Layer 5 of a small transformer language model trained on English Wikipedia (9 layers, counted from 0, width 64).
A neuron's activation on a vector x is GELU(gate . x) times (in . x), where the dot is the dot product.

Input weights of the MLP neurons that the questions are about. A number n stands for n times 0.0083.
n10 gate: 46 -4 28 1 -1 13 22 -1 -4 17 55 27 27 6 7 28 -35 35 -20 33 -31 36 37 71 -36 -20 -7 1 54 19 0 -4 -36 10 5 7 -2 -6 -24 -8 35 -60 5 12 8 -1 0 -8 -36 -68 9 -18 -18 -80 -42 12 -16 5 10 -27 2 -60 -13 -30
n12 gate: 20 -3 36 39 -13 -20 20 -8 42 9 -15 -33 -7 29 1 -25 1 29 38 46 8 29 -9 0 14 17 -1 -4 -3 -18 1 58 -22 7 -45 -24 -14 -58 36 -19 12 -19 -5 -26 -7 -57 -29 -24 -17 55 17 26 -30 -25 63 30 51 0 -3 -78 -39 -29 4 -27
n14 gate: -11 41 4 -38 13 53 1 3 -21 -4 -10 3 36 20 7 1 -4 27 30 23 12 -40 -22 -5 18 39 12 23 19 -9 -39 -2 32 22 20 4 15 3 -16 36 -20 21 48 9 34 -18 -28 -6 -3 -19 -13 6 19 -14 -20 -43 18 9 25 0 8 -15 24 -19
n27 gate: -13 5 -26 3 18 -21 21 12 29 15 2 -12 41 -32 30 45 1 4 6 3 -27 -12 0 -31 -34 -38 33 19 67 13 41 13 13 14 -4 -19 -3 42 3 30 5 28 2 -24 -53 -14 34 23 17 -33 -64 9 -17 59 7 -29 42 11 -13 -4 6 30 -31 -10
n28 gate: -15 53 0 1 -30 -43 20 -17 -21 -19 4 -41 -18 -9 15 9 -45 2 -38 7 5 -29 -11 2 4 -18 -11 -29 5 24 -8 14 10 24 -25 6 33 -21 12 29 10 13 38 -2 -2 6 12 22 -20 -38 -12 -20 2 10 43 26 -47 -19 -40 -21 -12 -23 3 -29
n30 gate: -11 -9 -4 -4 -20 -16 15 -30 -40 15 3 16 23 55 55 2 -16 -68 -16 -12 -46 30 7 31 19 0 13 -32 8 45 31 49 -19 37 -26 3 22 20 -9 -4 50 26 -6 15 58 -12 28 -2 29 19 -8 29 -11 15 5 31 44 -1 27 -23 -1 10 1 -44
n40 gate: 39 -12 -31 -15 -59 15 19 0 23 7 0 -59 -15 39 40 0 -33 27 -10 25 -34 -10 -32 -18 17 28 35 -4 5 4 38 8 0 36 8 -4 -3 -10 -10 -63 4 21 5 4 -46 -8 3 -16 -6 -19 -27 -16 13 -25 -10 21 15 46 41 -42 -7 -13 1 -7
n59 gate: 45 16 -22 7 0 -2 41 30 -36 -2 50 -20 -34 17 17 -15 40 10 2 37 30 -3 -11 -31 -51 42 23 -24 -17 -2 -5 -8 -31 14 3 3 -46 17 42 3 6 13 0 -5 5 -2 15 -2 2 22 -11 13 -9 13 -14 -19 27 3 -38 -10 -31 -21 13 5
n66 gate: 43 15 -27 31 23 -7 -4 -33 -11 -39 38 39 7 5 36 36 -7 -45 -34 48 -20 11 6 -13 2 50 34 34 8 5 -2 1 -27 -10 -1 -18 -31 12 -20 -51 18 8 31 8 11 -7 -9 38 32 -45 -12 14 6 74 -28 -59 7 -43 -7 -34 -40 46 33 2
n74 gate: 4 58 39 22 0 -41 -21 11 70 0 17 -50 -18 40 62 5 -42 40 5 -16 20 -33 -18 8 -5 34 27 -27 -5 -15 6 17 -22 43 -47 0 34 -18 -15 16 13 -27 -5 13 56 13 -15 -23 25 2 -14 -18 -9 -17 21 -38 -35 3 -10 15 -28 0 3 -51
n87 gate: 19 -62 -23 -13 -6 -5 38 60 -10 -40 -31 41 42 -13 -44 21 -5 1 -28 48 3 4 17 6 -42 25 -26 5 6 -11 59 -12 21 21 -2 -5 13 2 -63 21 -26 -16 23 -8 60 1 12 -9 -8 -16 50 1 22 -33 45 0 17 -2 32 -9 -14 -8 -27 -9
n126 gate: -31 33 -33 -13 15 36 34 16 -44 -10 20 4 -7 9 -28 21 5 -50 -8 -16 -26 43 17 0 -26 31 -40 -22 -8 7 22 -33 10 26 -6 10 41 3 30 -6 22 -22 21 36 68 4 45 -17 -15 27 19 48 -35 -16 0 -22 27 -4 6 1 -12 -4 18 -4
n142 gate: 40 -29 34 9 -32 -44 62 7 -4 -36 24 39 -22 -3 27 13 -43 7 -31 -29 -24 39 17 -23 36 9 11 10 -4 7 16 -20 1 -23 -53 -54 47 42 -27 3 28 -8 -16 4 1 -2 22 -46 4 35 -13 4 20 31 10 11 13 -41 -21 -9 44 12 -4 12
n146 gate: 0 10 9 48 45 -24 -21 -19 7 -25 41 -28 3 2 59 -4 -41 -29 -61 -16 33 -3 -5 11 8 -2 35 -1 -13 32 38 15 -33 21 -19 1 1 -25 10 24 20 -4 -9 -18 1 -9 -23 56 12 2 3 15 5 21 5 -30 17 5 -14 -7 -41 -43 13 -64
n151 gate: -25 27 -5 27 1 -18 1 -42 -43 -20 9 -35 46 31 15 20 -16 -17 -18 -11 13 69 -14 10 -14 12 46 3 33 -53 22 4 37 -5 -13 -35 -17 9 -45 29 19 -30 27 -7 8 5 -17 30 3 30 32 -33 10 -4 -62 -5 28 11 -38 -18 60 38 -67 -14
n153 gate: -23 -35 -34 -26 -11 2 51 -7 -10 1 -25 33 25 54 33 7 -36 -28 -7 17 -21 18 -21 -12 -12 36 16 -4 13 30 45 19 -5 6 -42 2 -9 6 6 6 14 -18 -9 28 8 19 1 -7 48 -19 -13 -40 0 -21 -38 -60 32 24 4 -33 26 -30 19 -18
n158 gate: -22 -44 -45 32 12 0 -21 25 -5 15 13 -11 -27 -7 -29 -20 21 -28 -6 20 -28 0 -5 49 72 18 -36 -5 17 1 45 -43 -18 10 -17 27 -9 -8 64 4 -20 -2 8 -30 -10 20 19 -37 1 9 -31 7 18 -19 -56 -13 9 -3 13 -60 33 -28 12 2
n167 gate: 2 -14 -41 4 2 8 -19 11 -33 -2 1 0 6 -39 81 45 -15 12 -36 36 19 -1 12 -27 -18 3 13 15 -16 -26 50 24 -2 -2 -1 -21 -4 -10 -12 6 28 -24 -6 -3 -26 17 9 35 36 -33 -2 27 -23 -6 -5 -8 29 -19 3 12 -27 -15 -15 -32
n171 gate: 21 7 -30 -59 -17 -36 -5 1 37 -34 25 -40 -28 -5 9 36 -67 23 -35 2 22 -22 -33 61 64 19 -35 1 10 22 9 -28 -16 -8 -22 1 -19 13 17 -33 -25 3 2 -38 -4 -9 -8 78 8 23 -29 -8 21 -10 20 -9 -39 -5 18 3 42 20 -27 -7
n183 gate: 1 48 -12 30 20 -36 8 -2 14 -2 43 74 16 -23 28 -14 -1 -23 8 9 5 3 12 47 -55 12 -35 20 -49 10 25 21 39 23 -16 -6 1 -22 7 29 -35 -11 29 14 12 -50 -27 32 -11 8 12 9 -52 7 -28 -14 -22 -9 -4 3 24 29 15 -9
n10 in: 20 -9 -6 -12 -27 2 -1 -2 -25 -13 82 27 16 -6 -16 -6 -25 10 27 -52 -3 21 -13 31 -7 24 -28 16 -10 4 40 14 -27 8 -40 5 23 17 25 -10 21 -41 39 27 -19 41 41 -49 -27 -52 21 24 -16 -28 11 44 19 14 -5 -20 17 -20 -51 13
n12 in: 34 -30 -23 -13 -39 -28 -16 -10 -20 17 -21 25 48 -59 -12 -20 28 -24 6 26 20 -32 30 31 6 -30 -16 -32 22 -9 52 -1 -48 -9 -28 18 3 -3 38 -55 -32 -47 -23 -31 -35 -12 10 -34 -12 -6 7 60 15 6 11 -16 -1 -20 -19 -16 -60 -19 -42 -28
n14 in: -8 48 -31 -15 76 48 -4 -33 -17 57 -38 -3 -16 26 4 -13 -24 -8 21 48 24 -14 8 -82 -47 -18 9 23 5 -20 -44 11 55 55 22 4 -36 3 46 59 1 11 31 6 45 4 -44 29 -25 -4 8 9 -68 -38 -6 3 33 -10 -1 24 29 -18 2 -28
n27 in: 3 10 -28 10 -14 -30 -15 18 -27 8 16 -1 78 -15 -1 34 27 32 -37 2 63 33 -34 -50 62 42 8 -38 34 12 -40 -33 32 -24 -24 39 45 -29 -13 4 -6 57 36 -11 6 29 -1 17 -10 34 16 -26 -9 -13 43 -39 12 -28 -29 -38 1 18 -3 -26
n28 in: 28 19 -4 47 21 -14 48 -7 -29 -21 -54 -23 57 12 20 -23 48 -14 -22 -11 18 -5 -32 11 -26 -4 -1 61 10 -44 -1 28 -58 -5 -8 43 3 -53 -4 -31 1 26 61 -2 19 -10 -2 3 12 -2 -26 3 16 49 30 -38 -24 -25 37 -14 2 28 13 -24
n30 in: -22 24 -45 -24 2 38 -67 -5 -9 -6 -4 -11 -24 12 16 -54 -49 5 -44 12 46 -16 -53 4 6 9 9 30 17 16 -7 16 -19 5 -48 -29 -34 8 4 7 -12 -14 -17 -7 -35 -5 25 26 53 16 -24 -41 20 -27 -6 -54 -21 41 -11 3 16 43 33 -2
n40 in: -8 -1 -14 0 52 55 9 16 -1 -9 -20 -16 -4 4 -26 9 27 -13 -22 -4 -39 12 52 29 3 -46 11 22 19 22 -32 -47 0 20 -35 6 -10 -16 -4 -19 -2 2 2 -29 -40 25 30 11 -37 -4 -7 22 10 -1 36 13 1 -2 38 27 24 -52 -27 10
n59 in: 4 -14 30 -7 -7 19 -19 4 -7 18 -1 28 -14 7 -60 -45 -19 37 21 -56 -4 3 2 -10 59 15 -23 -18 -26 10 -21 -53 -23 63 -18 -1 7 -23 5 16 -38 -5 -8 18 20 9 14 -42 -1 9 -11 -1 -31 5 17 -12 -8 16 28 6 17 -8 12 -35
n66 in: 13 35 -2 -27 46 30 6 0 -40 15 21 5 -42 -16 7 34 -18 4 -30 -19 -38 -42 57 10 -12 -5 25 -25 -28 -35 -26 3 15 -20 15 -20 42 19 -1 -22 19 42 12 -21 -27 21 25 24 -22 36 -2 -4 29 27 -18 26 11 -13 -49 -10 10 -27 -11 -54
n74 in: -25 -8 -14 9 13 33 -21 56 66 19 9 -6 13 -20 5 5 25 -26 58 27 -5 11 27 -66 -13 -10 -14 -51 -19 6 29 6 -13 -9 0 -7 -7 64 6 6 -25 -9 9 -16 -54 13 -19 23 -73 -15 -9 -12 -1 7 15 -29 33 16 -6 34 -36 47 -22 30
n87 in: -38 -59 23 -41 -26 2 33 68 -64 18 3 -26 49 -10 9 -26 -26 6 -36 45 -42 55 2 14 -32 -20 -17 19 -12 6 36 35 42 34 -50 -28 47 2 -8 43 29 16 10 43 6 -49 16 2 -18 15 -32 20 0 22 10 -4 -25 7 7 -10 -16 -36 -33 0
n126 in: 36 22 -30 50 33 54 40 3 -33 -14 5 -10 -9 55 9 -33 26 2 -9 -3 7 -47 24 27 -28 37 -39 -33 -10 25 5 -7 0 22 9 3 7 -11 1 -7 2 -27 45 -21 -40 15 32 -6 -41 -10 6 -5 -19 8 8 -49 -38 8 36 14 42 -38 -19 12
n142 in: -11 27 6 14 12 -20 -45 30 -23 19 26 -50 22 11 0 50 10 10 -8 4 -63 -1 1 -63 8 -23 -94 1 0 18 -21 -56 12 4 29 15 52 30 -5 22 -3 11 -8 -15 -11 -2 -2 -45 21 -50 -14 13 32 -15 -14 0 -48 12 38 -22 1 -12 23 31
n146 in: 15 -29 -48 10 3 -14 45 -46 -30 4 2 18 37 24 -10 -49 0 -29 -38 30 -13 -2 -8 -25 3 15 1 -60 -4 -10 -6 -29 -36 40 58 3 4 -20 -25 -20 15 -6 6 -35 10 -4 -35 -4 -7 -8 30 35 41 0 22 5 8 14 38 -15 -12 -81 -2 2
n151 in: -46 20 45 -5 20 -31 -30 -30 -4 -28 52 -7 3 29 -26 24 24 26 4 11 27 34 -24 -36 -11 -5 -29 32 -43 -60 -3 -22 14 -29 -19 -13 -16 26 14 -20 11 1 14 -8 22 -4 -13 -4 -32 -22 39 -5 40 -5 -49 -37 61 -29 25 -3 -10 -23 -45 18
n153 in: -35 -14 -68 22 -10 -39 -16 4 31 -19 -52 10 3 31 11 8 51 -45 24 -27 2 3 -25 10 24 3 -10 20 0 19 -12 -28 49 24 10 8 5 1 -11 44 -22 37 0 -20 -31 41 -41 0 -5 0 14 30 0 29 24 -47 -1 28 5 57 -11 44 33 43
n158 in: 4 15 -50 23 30 -48 -7 15 4 -20 49 -3 -15 -37 -6 8 -34 27 -5 0 -11 -23 -18 5 13 -20 -56 15 -52 41 -21 -61 -3 -1 2 -30 3 -16 -29 -12 16 -4 -7 -17 -17 93 33 -31 0 -34 -42 -9 14 24 -18 5 8 -23 29 31 29 -65 5 -6
n167 in: 26 3 10 11 -72 31 -18 -64 26 19 -57 -24 -25 -1 -4 0 -12 8 -9 -10 -6 31 -15 -7 -22 23 45 37 25 10 -1 -8 20 0 46 -13 -3 -28 17 15 6 -15 -4 18 29 14 0 -29 10 4 -33 -20 -2 -17 29 -25 47 -67 -28 12 -15 6 -30 -57
n171 in: -21 20 -1 -18 4 -19 -2 19 -11 -17 53 -9 26 -28 -14 18 -34 -34 -13 -33 1 53 -40 -3 22 -5 40 19 19 15 14 47 -30 -14 50 -28 29 -24 1 -7 -31 -48 19 -3 -23 -67 -83 -8 -6 -27 -30 -5 13 59 38 25 -25 -31 12 14 -2 -33 30 1
n183 in: -9 -34 25 7 -25 -29 10 78 -4 5 2 -4 -2 -9 -20 -9 -4 -8 -14 -55 38 -5 8 29 25 24 1 -7 5 6 -22 48 16 -21 23 -11 -12 14 -21 -47 -11 40 -3 -13 54 -30 -10 47 9 -14 -4 -45 -15 7 -60 -21 -7 39 -29 -38 31 6 10 24

Each question shows a token from some text and the vector x that enters the MLP there. A number n stands for n times 0.061.

" a": 4 -5 -39 -26 -2 2 5 9 -3 32 10 -9 -6 20 10 -2 -4 -10 -4 -19 -18 32 9 9 32 -2 11 11 -22 5 3 25 -8 -4 -4 18 31 21 15 -14 6 -14 24 -9 -7 31 25 17 46 6 2 -5 12 7 -25 10 -15 16 -40 -34 -6 -18 -14 -5
Which neuron lights up most? n30

".": 5 -1 -52 14 26 -1 -1 4 6 13 23 19 -14 9 0 -28 -26 2 -3 2 27 54 17 2 -38 6 5 18 -6 32 -13 -1 -14 3 29 8 18 -1 6 7 -14 19 9 19 12 21 -32 27 -6 7 0 -11 1 5 -7 6 0 4 -21 -19 -25 20 10 -7
The two highest activations, in order: n183, n146

" and": 24 -7 -51 -3 3 -1 31 6 -10 28 -3 -1 9 7 -6 12 2 -11 4 -2 27 28 29 8 -8 8 23 2 -18 -6 36 -15 1 23 18 18 0 -2 52 -16 -15 -18 12 15 -10 5 -23 19 26 14 6 -31 -5 -6 4 19 2 28 -13 -22 -10 8 4 2
Which neuron fires most, and how strongly? n12, at about 2.1

"igned": 19 5 -7 -11 9 10 16 14 -1 2 -11 -2 -6 -11 24 -23 29 -2 -21 -11 -18 22 47 -23 -25 -26 22 3 -13 30 12 -12 21 8 -6 8 17 18 23 4 33 -17 -7 18 -3 -18 -5 13 -14 -22 11 -24 -26 0 -24 11 11 15 32 -16 -39 34 12 -6
Which neuron fires most, and how strongly? n40, at about 1.5

" numerous": 22 -14 -25 -11 34 6 9 16 11 18 11 -11 -21 15 0 -20 4 12 -5 15 12 18 12 -9 16 3 -5 27 4 10 -7 -5 -4 -15 26 25 4 16 8 -5 -6 -17 1 -23 -1 19 -30 40 56 -20 11 -21 12 -14 -26 24 0 1 4 -37 -26 -1 -17 -10
Which neuron lights up most? n146

"am": -2 10 -3 -14 7 7 2 5 -15 51 -4 -7 10 -8 10 -15 -14 11 8 -21 33 1 -10 8 6 -16 0 -9 -18 1 8 16 8 -2 -10 19 17 24 25 17 8 -42 -16 13 5 6 -9 -13 23 7 9 -11 -10 -12 -1 15 -11 3 21 -29 -64 3 10 6
Which neuron lights up most? n12

":": 6 -32 -32 9 21 3 28 28 12 -7 0 -20 -11 8 27 2 -18 12 -2 -5 21 27 23 7 24 -7 -31 -7 -6 30 -4 13 -9 -5 11 18 19 20 2 -15 2 -17 0 28 38 11 3 40 20 3 -13 -15 -24 -4 -4 25 -17 8 -26 -18 -31 9 -18 -1
Which neuron lights up most? n87

" to": 33 17 -51 -5 31 -4 40 18 15 23 19 -27 -17 -8 13 13 -15 21 -14 -1 7 7 12 5 -4 -14 1 24 -21 17 -1 -17 3 4 -1 22 8 12 7 -30 -18 -14 6 -13 14 2 -25 6 41 -6 -1 -15 -2 -8 5 31 1 24 -6 -26 -8 15 10 10
Which neuron lights up most? n171

";": 8 -37 -40 -29 38 19 30 14 3 6 -3 -11 10 12 -8 -31 -12 -5 -14 10 14 46 31 4 -4 10 0 3 -16 7 27 -5 -11 12 3 5 20 10 6 -1 30 -13 7 22 10 34 -22 29 24 18 -3 -12 4 11 -10 -10 1 2 -16 -33 -8 24 4 0
Which neuron fires most, and how strongly? n87, at about 13

"akh": -12 12 5 -21 18 -5 48 -18 -12 6 4 5 -19 -32 28 34 -14 42 -7 -37 17 12 10 -13 -1 1 12 -27 -33 20 -5 5 -12 -24 21 -3 14 19 21 -6 11 -8 6 35 -8 -15 -19 23 -9 4 -2 -28 -3 17 -14 16 4 7 28 -14 -18 -8 22 -3
Which neuron lights up most? n171

"F": -21 -5 -6 1 -16 -5 -18 4 -4 -5 6 -3 -11 13 -6 -34 11 1 13 -14 15 5 -21 -18 -13 -14 16 9 -19 -8 7 -7 -17 -4 5 -8 16 4 -14 14 30 11 -2 19 -11 10 -2 4 5 -3 5 -10 -3 4 7 22 -13 12 68 -32 -54 -12 48 -20
The two highest activations, in order: n146, n30

"g": 6 0 -12 -13 16 -24 10 -7 8 39 8 -5 7 12 32 -31 7 47 7 -2 2 0 9 -29 0 -22 -8 3 -17 10 0 -10 30 -27 10 14 16 4 34 3 16 -30 9 -7 -4 8 -1 0 38 7 8 -13 11 9 -4 26 2 -16 9 -30 -17 39 44 12
Which neuron fires most, and how strongly? n142, at about 2.4

"ed": 7 14 9 -14 43 3 4 12 -5 18 27 -8 -5 -2 26 -22 19 0 -27 7 26 8 10 -44 0 -6 5 15 14 24 -3 -8 -7 -1 -5 24 6 -22 -7 24 -6 13 -1 20 -9 15 8 44 36 -5 -4 -23 3 2 -13 36 -3 -11 30 -52 -21 6 -8 10
The two highest activations, in order: n27, n28

"-": 22 -20 -28 9 43 -21 -5 17 7 10 5 -7 -4 1 18 -6 0 -2 23 5 26 10 13 -13 3 -21 -3 -5 -36 19 11 -8 -3 -2 27 22 16 20 48 -13 2 -33 6 12 17 8 -25 12 27 7 12 -26 -17 -6 29 2 -7 24 5 -9 -27 21 -18 -21
The two highest activations, in order: n74, n12

"ze": -1 -20 -6 9 29 -9 35 -13 6 3 -2 -1 -7 -10 37 13 8 14 -46 -16 14 30 -9 -26 -6 16 -25 -10 0 30 -29 23 -8 -19 7 -6 -3 -9 19 7 -3 13 18 24 2 10 21 24 25 2 -10 -36 14 12 -12 36 -14 -3 -9 -26 -24 -20 -9 10
The two highest activations, in order: n28, n66

"ad": -16 1 3 -14 14 8 7 -3 -29 19 2 -5 -1 -1 43 -7 -18 21 5 -20 6 29 24 -5 8 -9 12 -21 -2 14 -5 -7 10 -28 3 -17 5 6 41 1 22 10 1 34 -11 -1 -28 25 -29 8 26 -14 -4 8 -14 23 -13 13 35 -30 -40 16 -4 3
Which neuron lights up most? n151

"y": -1 -13 -22 0 20 5 11 1 -18 46 4 -23 -9 7 5 -16 10 -2 -15 -12 44 1 -10 -10 7 -2 -14 -17 -8 6 -20 -6 7 -11 -7 8 0 13 -1 6 7 -19 -14 -3 4 6 31 -1 35 2 -11 -6 -4 6 19 30 -8 7 -5 -31 -61 -13 4 24
Which three neurons fire most, strongest first? n12, n146, n30

"ri": -20 -9 -16 -13 10 -1 14 16 -6 13 -1 -18 -18 17 1 -43 2 -1 -11 -4 6 20 11 -11 -19 -20 13 -4 -12 10 -3 19 7 -19 -19 -1 13 31 10 -1 28 -27 3 -6 -10 3 13 -27 -33 -8 6 -14 -2 19 -11 -2 -29 25 50 -21 -49 1 14 6
Which neuron lights up most? n126

" or": -5 -18 -51 2 2 -13 9 12 -1 24 9 -1 -6 -1 2 8 -12 10 -4 -7 29 35 5 13 19 9 2 11 -3 -7 20 -7 3 -4 4 24 -5 -11 19 -37 -28 1 18 33 -10 24 5 36 21 34 2 -12 9 1 4 17 0 26 -21 -12 -29 -26 -32 -2
Which neuron lights up most? n12

"i": -4 -10 -8 14 16 -8 -2 10 -1 23 0 -3 -20 -11 35 30 -1 12 -22 -13 19 8 4 -12 -9 12 -4 -12 -1 17 5 16 -15 6 16 9 18 29 22 20 1 -17 9 56 -5 6 -18 16 -10 16 -17 -23 4 20 12 37 0 0 2 -33 -45 -10 20 -13
Which neuron lights up most? n74

"os": 4 -9 0 23 8 -10 9 9 0 11 5 -8 -15 -24 24 22 -35 11 8 9 25 22 -13 -8 -25 1 -3 -19 -4 6 -17 15 -1 -11 7 21 -2 36 20 14 -5 -8 -2 45 14 12 -3 0 -7 12 1 -25 -4 7 18 38 1 6 13 9 -57 -16 2 3
Which neuron lights up most? n74

" old": 11 -15 -15 -18 30 -18 -1 -7 -7 23 12 -14 4 19 -12 -31 19 18 8 -9 21 36 -8 11 10 -8 -4 38 21 -5 4 -3 -6 -11 14 17 3 -4 12 -10 22 -12 13 18 -6 7 -20 34 50 -1 19 -20 12 -10 -36 23 5 9 22 -8 -27 -16 -35 -2
The two highest activations, in order: n151, n10

" To": 14 5 -28 8 23 -20 20 26 -3 18 23 -13 0 16 12 3 -29 -2 -27 -12 6 17 -16 4 -26 -9 -42 6 10 25 -5 -4 3 2 9 29 7 6 14 -31 -1 -12 5 29 20 30 -29 7 17 13 -10 -12 2 -18 -2 21 12 21 -8 -31 -35 -27 -3 20
The two highest activations, in order: n10, n146

"ferred": 31 9 -8 2 11 -13 5 11 -3 27 16 17 -3 3 28 -5 14 -5 -3 -12 8 18 -7 -35 -40 -40 2 39 -1 13 4 -23 19 -16 28 18 20 -17 -3 23 -1 -7 18 22 -7 3 -10 56 1 -2 2 -7 4 15 -18 17 11 16 31 -1 -45 -2 -16 12
Which neuron lights up most? n146

"ill": 9 -9 20 0 6 -11 22 0 -12 25 -5 -6 -2 -7 47 1 -14 30 -2 -24 20 19 1 -11 -15 -14 29 -11 -11 1 -29 7 2 -19 -17 4 -18 22 31 -12 4 -10 9 28 6 -42 34 32 7 0 7 -25 -2 2 4 36 1 7 15 -1 -39 2 -7 3
Which neuron lights up most? n153

"-A": -23 -35 -15 -5 -28 -36 -9 -5 -1 14 31 -1 -10 -5 29 2 -14 0 -18 -19 15 17 -13 31 5 -16 -13 23 -33 7 15 17 -34 2 24 5 14 35 16 -17 10 16 16 19 -5 30 6 27 24 20 -9 -14 -3 10 8 31 -7 19 -5 -18 -10 -25 27 -8
Which neuron fires most, and how strongly? n171, at about 10

" Trans": 19 27 -36 -23 2 -1 -4 12 -22 37 16 11 -8 -33 3 -8 -12 -13 15 -13 23 25 5 -23 6 -10 -14 25 -36 -6 24 -8 -14 -11 -12 26 -8 21 31 -10 27 -19 12 7 -4 38 4 12 7 0 10 -16 -21 -20 -4 -1 -9 1 27 -27 -28 -3 -3 -9
The two highest activations, in order: n10, n158

" '": -7 -10 -28 -8 14 -8 10 34 1 23 13 -5 -7 7 -9 -24 -41 -10 0 3 24 25 -1 10 20 17 -35 20 -52 10 15 -17 22 -16 11 2 -11 18 27 -6 9 -20 6 7 1 3 -14 8 19 -8 9 -38 -8 -24 1 31 -2 19 -34 -20 -16 25 4 -4
The two highest activations, in order: n183, n158

" de": 8 -12 -47 -2 13 -28 -4 18 -10 19 17 -14 -25 12 19 -21 7 14 -4 17 -23 32 0 -28 -17 25 -3 15 -1 22 8 3 -22 -20 5 21 31 -9 3 -23 5 3 8 29 -2 43 3 17 1 12 -12 4 15 -27 3 12 -1 6 5 14 -28 -28 19 -8
Which three neurons fire most, strongest first? n158, n146, n10

"),": 22 -27 -24 -11 23 -7 11 10 3 8 2 -6 -13 1 5 -3 -24 -3 -21 9 28 27 -12 3 -12 10 -10 8 -22 18 10 8 -26 5 12 11 13 13 25 19 -4 -6 9 25 17 -1 15 87 41 4 6 -25 -2 18 12 3 -12 3 -17 -47 -3 -2 13 7
Which neuron lights up most? n183

"ab": -31 13 -1 -13 16 -10 26 9 -28 15 -14 -23 -4 -13 9 -26 -2 12 4 -34 30 9 20 2 -5 4 10 -8 -16 12 -3 18 18 -16 -2 -19 14 17 5 -14 6 -15 -3 11 1 1 29 -4 -23 -13 2 -14 -12 18 -3 32 -19 7 49 -12 -49 4 22 4
Which neuron lights up most? n126

" Cap": 15 0 -20 -7 7 -28 -10 11 -37 10 11 -9 -3 5 17 -41 -18 6 25 -23 9 31 -26 0 10 -26 1 42 -13 -5 10 -8 -9 -14 18 9 17 -3 29 -40 7 -35 11 5 5 5 4 21 5 7 7 -12 13 4 8 32 -5 -18 35 -8 -38 -19 5 1
Which neuron lights up most? n171

"ct": 32 -14 2 -35 29 -27 1 -6 0 35 10 2 4 7 -8 -16 -8 -9 -21 5 18 5 -15 -29 -24 -22 5 16 10 14 9 -14 19 -8 4 21 39 9 5 -18 -31 -1 -6 -6 -15 24 -21 28 32 -2 -16 11 -1 -11 -14 35 9 -18 -14 5 -41 2 14 -4
Which neuron lights up most? n27

"k": 8 -18 -10 -20 10 -14 -8 -33 -7 19 -11 4 -1 19 12 -33 -6 12 -11 -16 16 13 2 -2 6 -24 -6 -16 -7 -6 -10 15 -1 16 -5 -5 5 21 -13 3 9 -13 -18 -18 4 5 33 -15 6 -8 10 -26 -15 11 4 22 -10 1 7 -31 -58 -15 50 17
Which neuron lights up most? n30

" of": 29 -4 -50 24 2 -12 11 8 7 25 -10 15 -26 -12 18 8 6 23 -4 -19 12 28 13 1 0 1 7 14 4 9 9 -5 -6 1 28 22 17 21 22 -41 -19 9 -15 46 24 18 -28 25 23 7 -4 -18 8 -11 4 5 -11 -7 8 -20 -14 -1 -4 -9
Which neuron lights up most? n167

"at": -10 15 -3 -7 13 -2 1 3 -17 25 -5 -16 -9 -5 0 -14 -21 0 14 -8 28 12 3 -9 16 -13 21 -22 4 26 -12 3 0 -28 -5 23 0 -2 23 2 -28 -11 -9 20 -14 40 -34 4 11 7 16 -3 -1 12 -13 25 -21 -4 48 -20 -53 1 -18 7
Which neuron lights up most? n12

"z": -9 -12 -6 -5 20 5 24 -6 -8 6 -12 3 -12 9 3 -22 -7 9 -13 -10 17 19 -3 -21 -17 -16 3 -24 -9 0 -12 15 1 -9 -19 -5 6 19 15 -12 15 10 -10 26 -12 8 -16 2 -14 -3 16 -26 -8 11 3 23 -20 8 94 -10 -36 2 30 7
Which neuron fires most, and how strongly? n40, at about 1.6

"ali": 0 10 -8 5 1 -6 7 32 -2 24 -3 -12 -10 -14 39 -10 2 16 -8 -5 28 12 -3 -15 -16 2 18 -10 -11 -1 11 8 -18 -9 30 7 2 38 20 16 9 -22 -10 52 -3 20 -12 32 10 8 -3 -14 10 27 12 21 1 -11 27 -16 -48 -26 -2 -7
Which neuron lights up most? n74

",": 5 -12 -56 -3 36 1 12 12 2 14 1 -4 1 14 -18 -35 8 4 2 13 25 42 17 -8 -9 7 -9 21 -9 12 9 -22 -18 -8 8 0 19 -24 17 -28 -11 -4 2 35 -5 24 -29 21 24 9 -2 -12 13 23 -10 0 -13 1 -9 -30 -13 8 5 -10
Which neuron fires most, and how strongly? n158, at about 3.8

" Western": 38 15 -45 -19 -5 -19 7 -20 -2 31 -4 -1 10 1 6 21 -17 22 10 -11 -3 30 -6 -10 -21 12 -3 34 -15 -7 4 -9 -23 11 34 14 8 -1 22 -25 16 5 -2 10 -4 -15 -18 39 31 4 -6 -13 20 -10 -2 13 3 0 12 -30 -32 -25 -10 -17
Which neuron lights up most? n167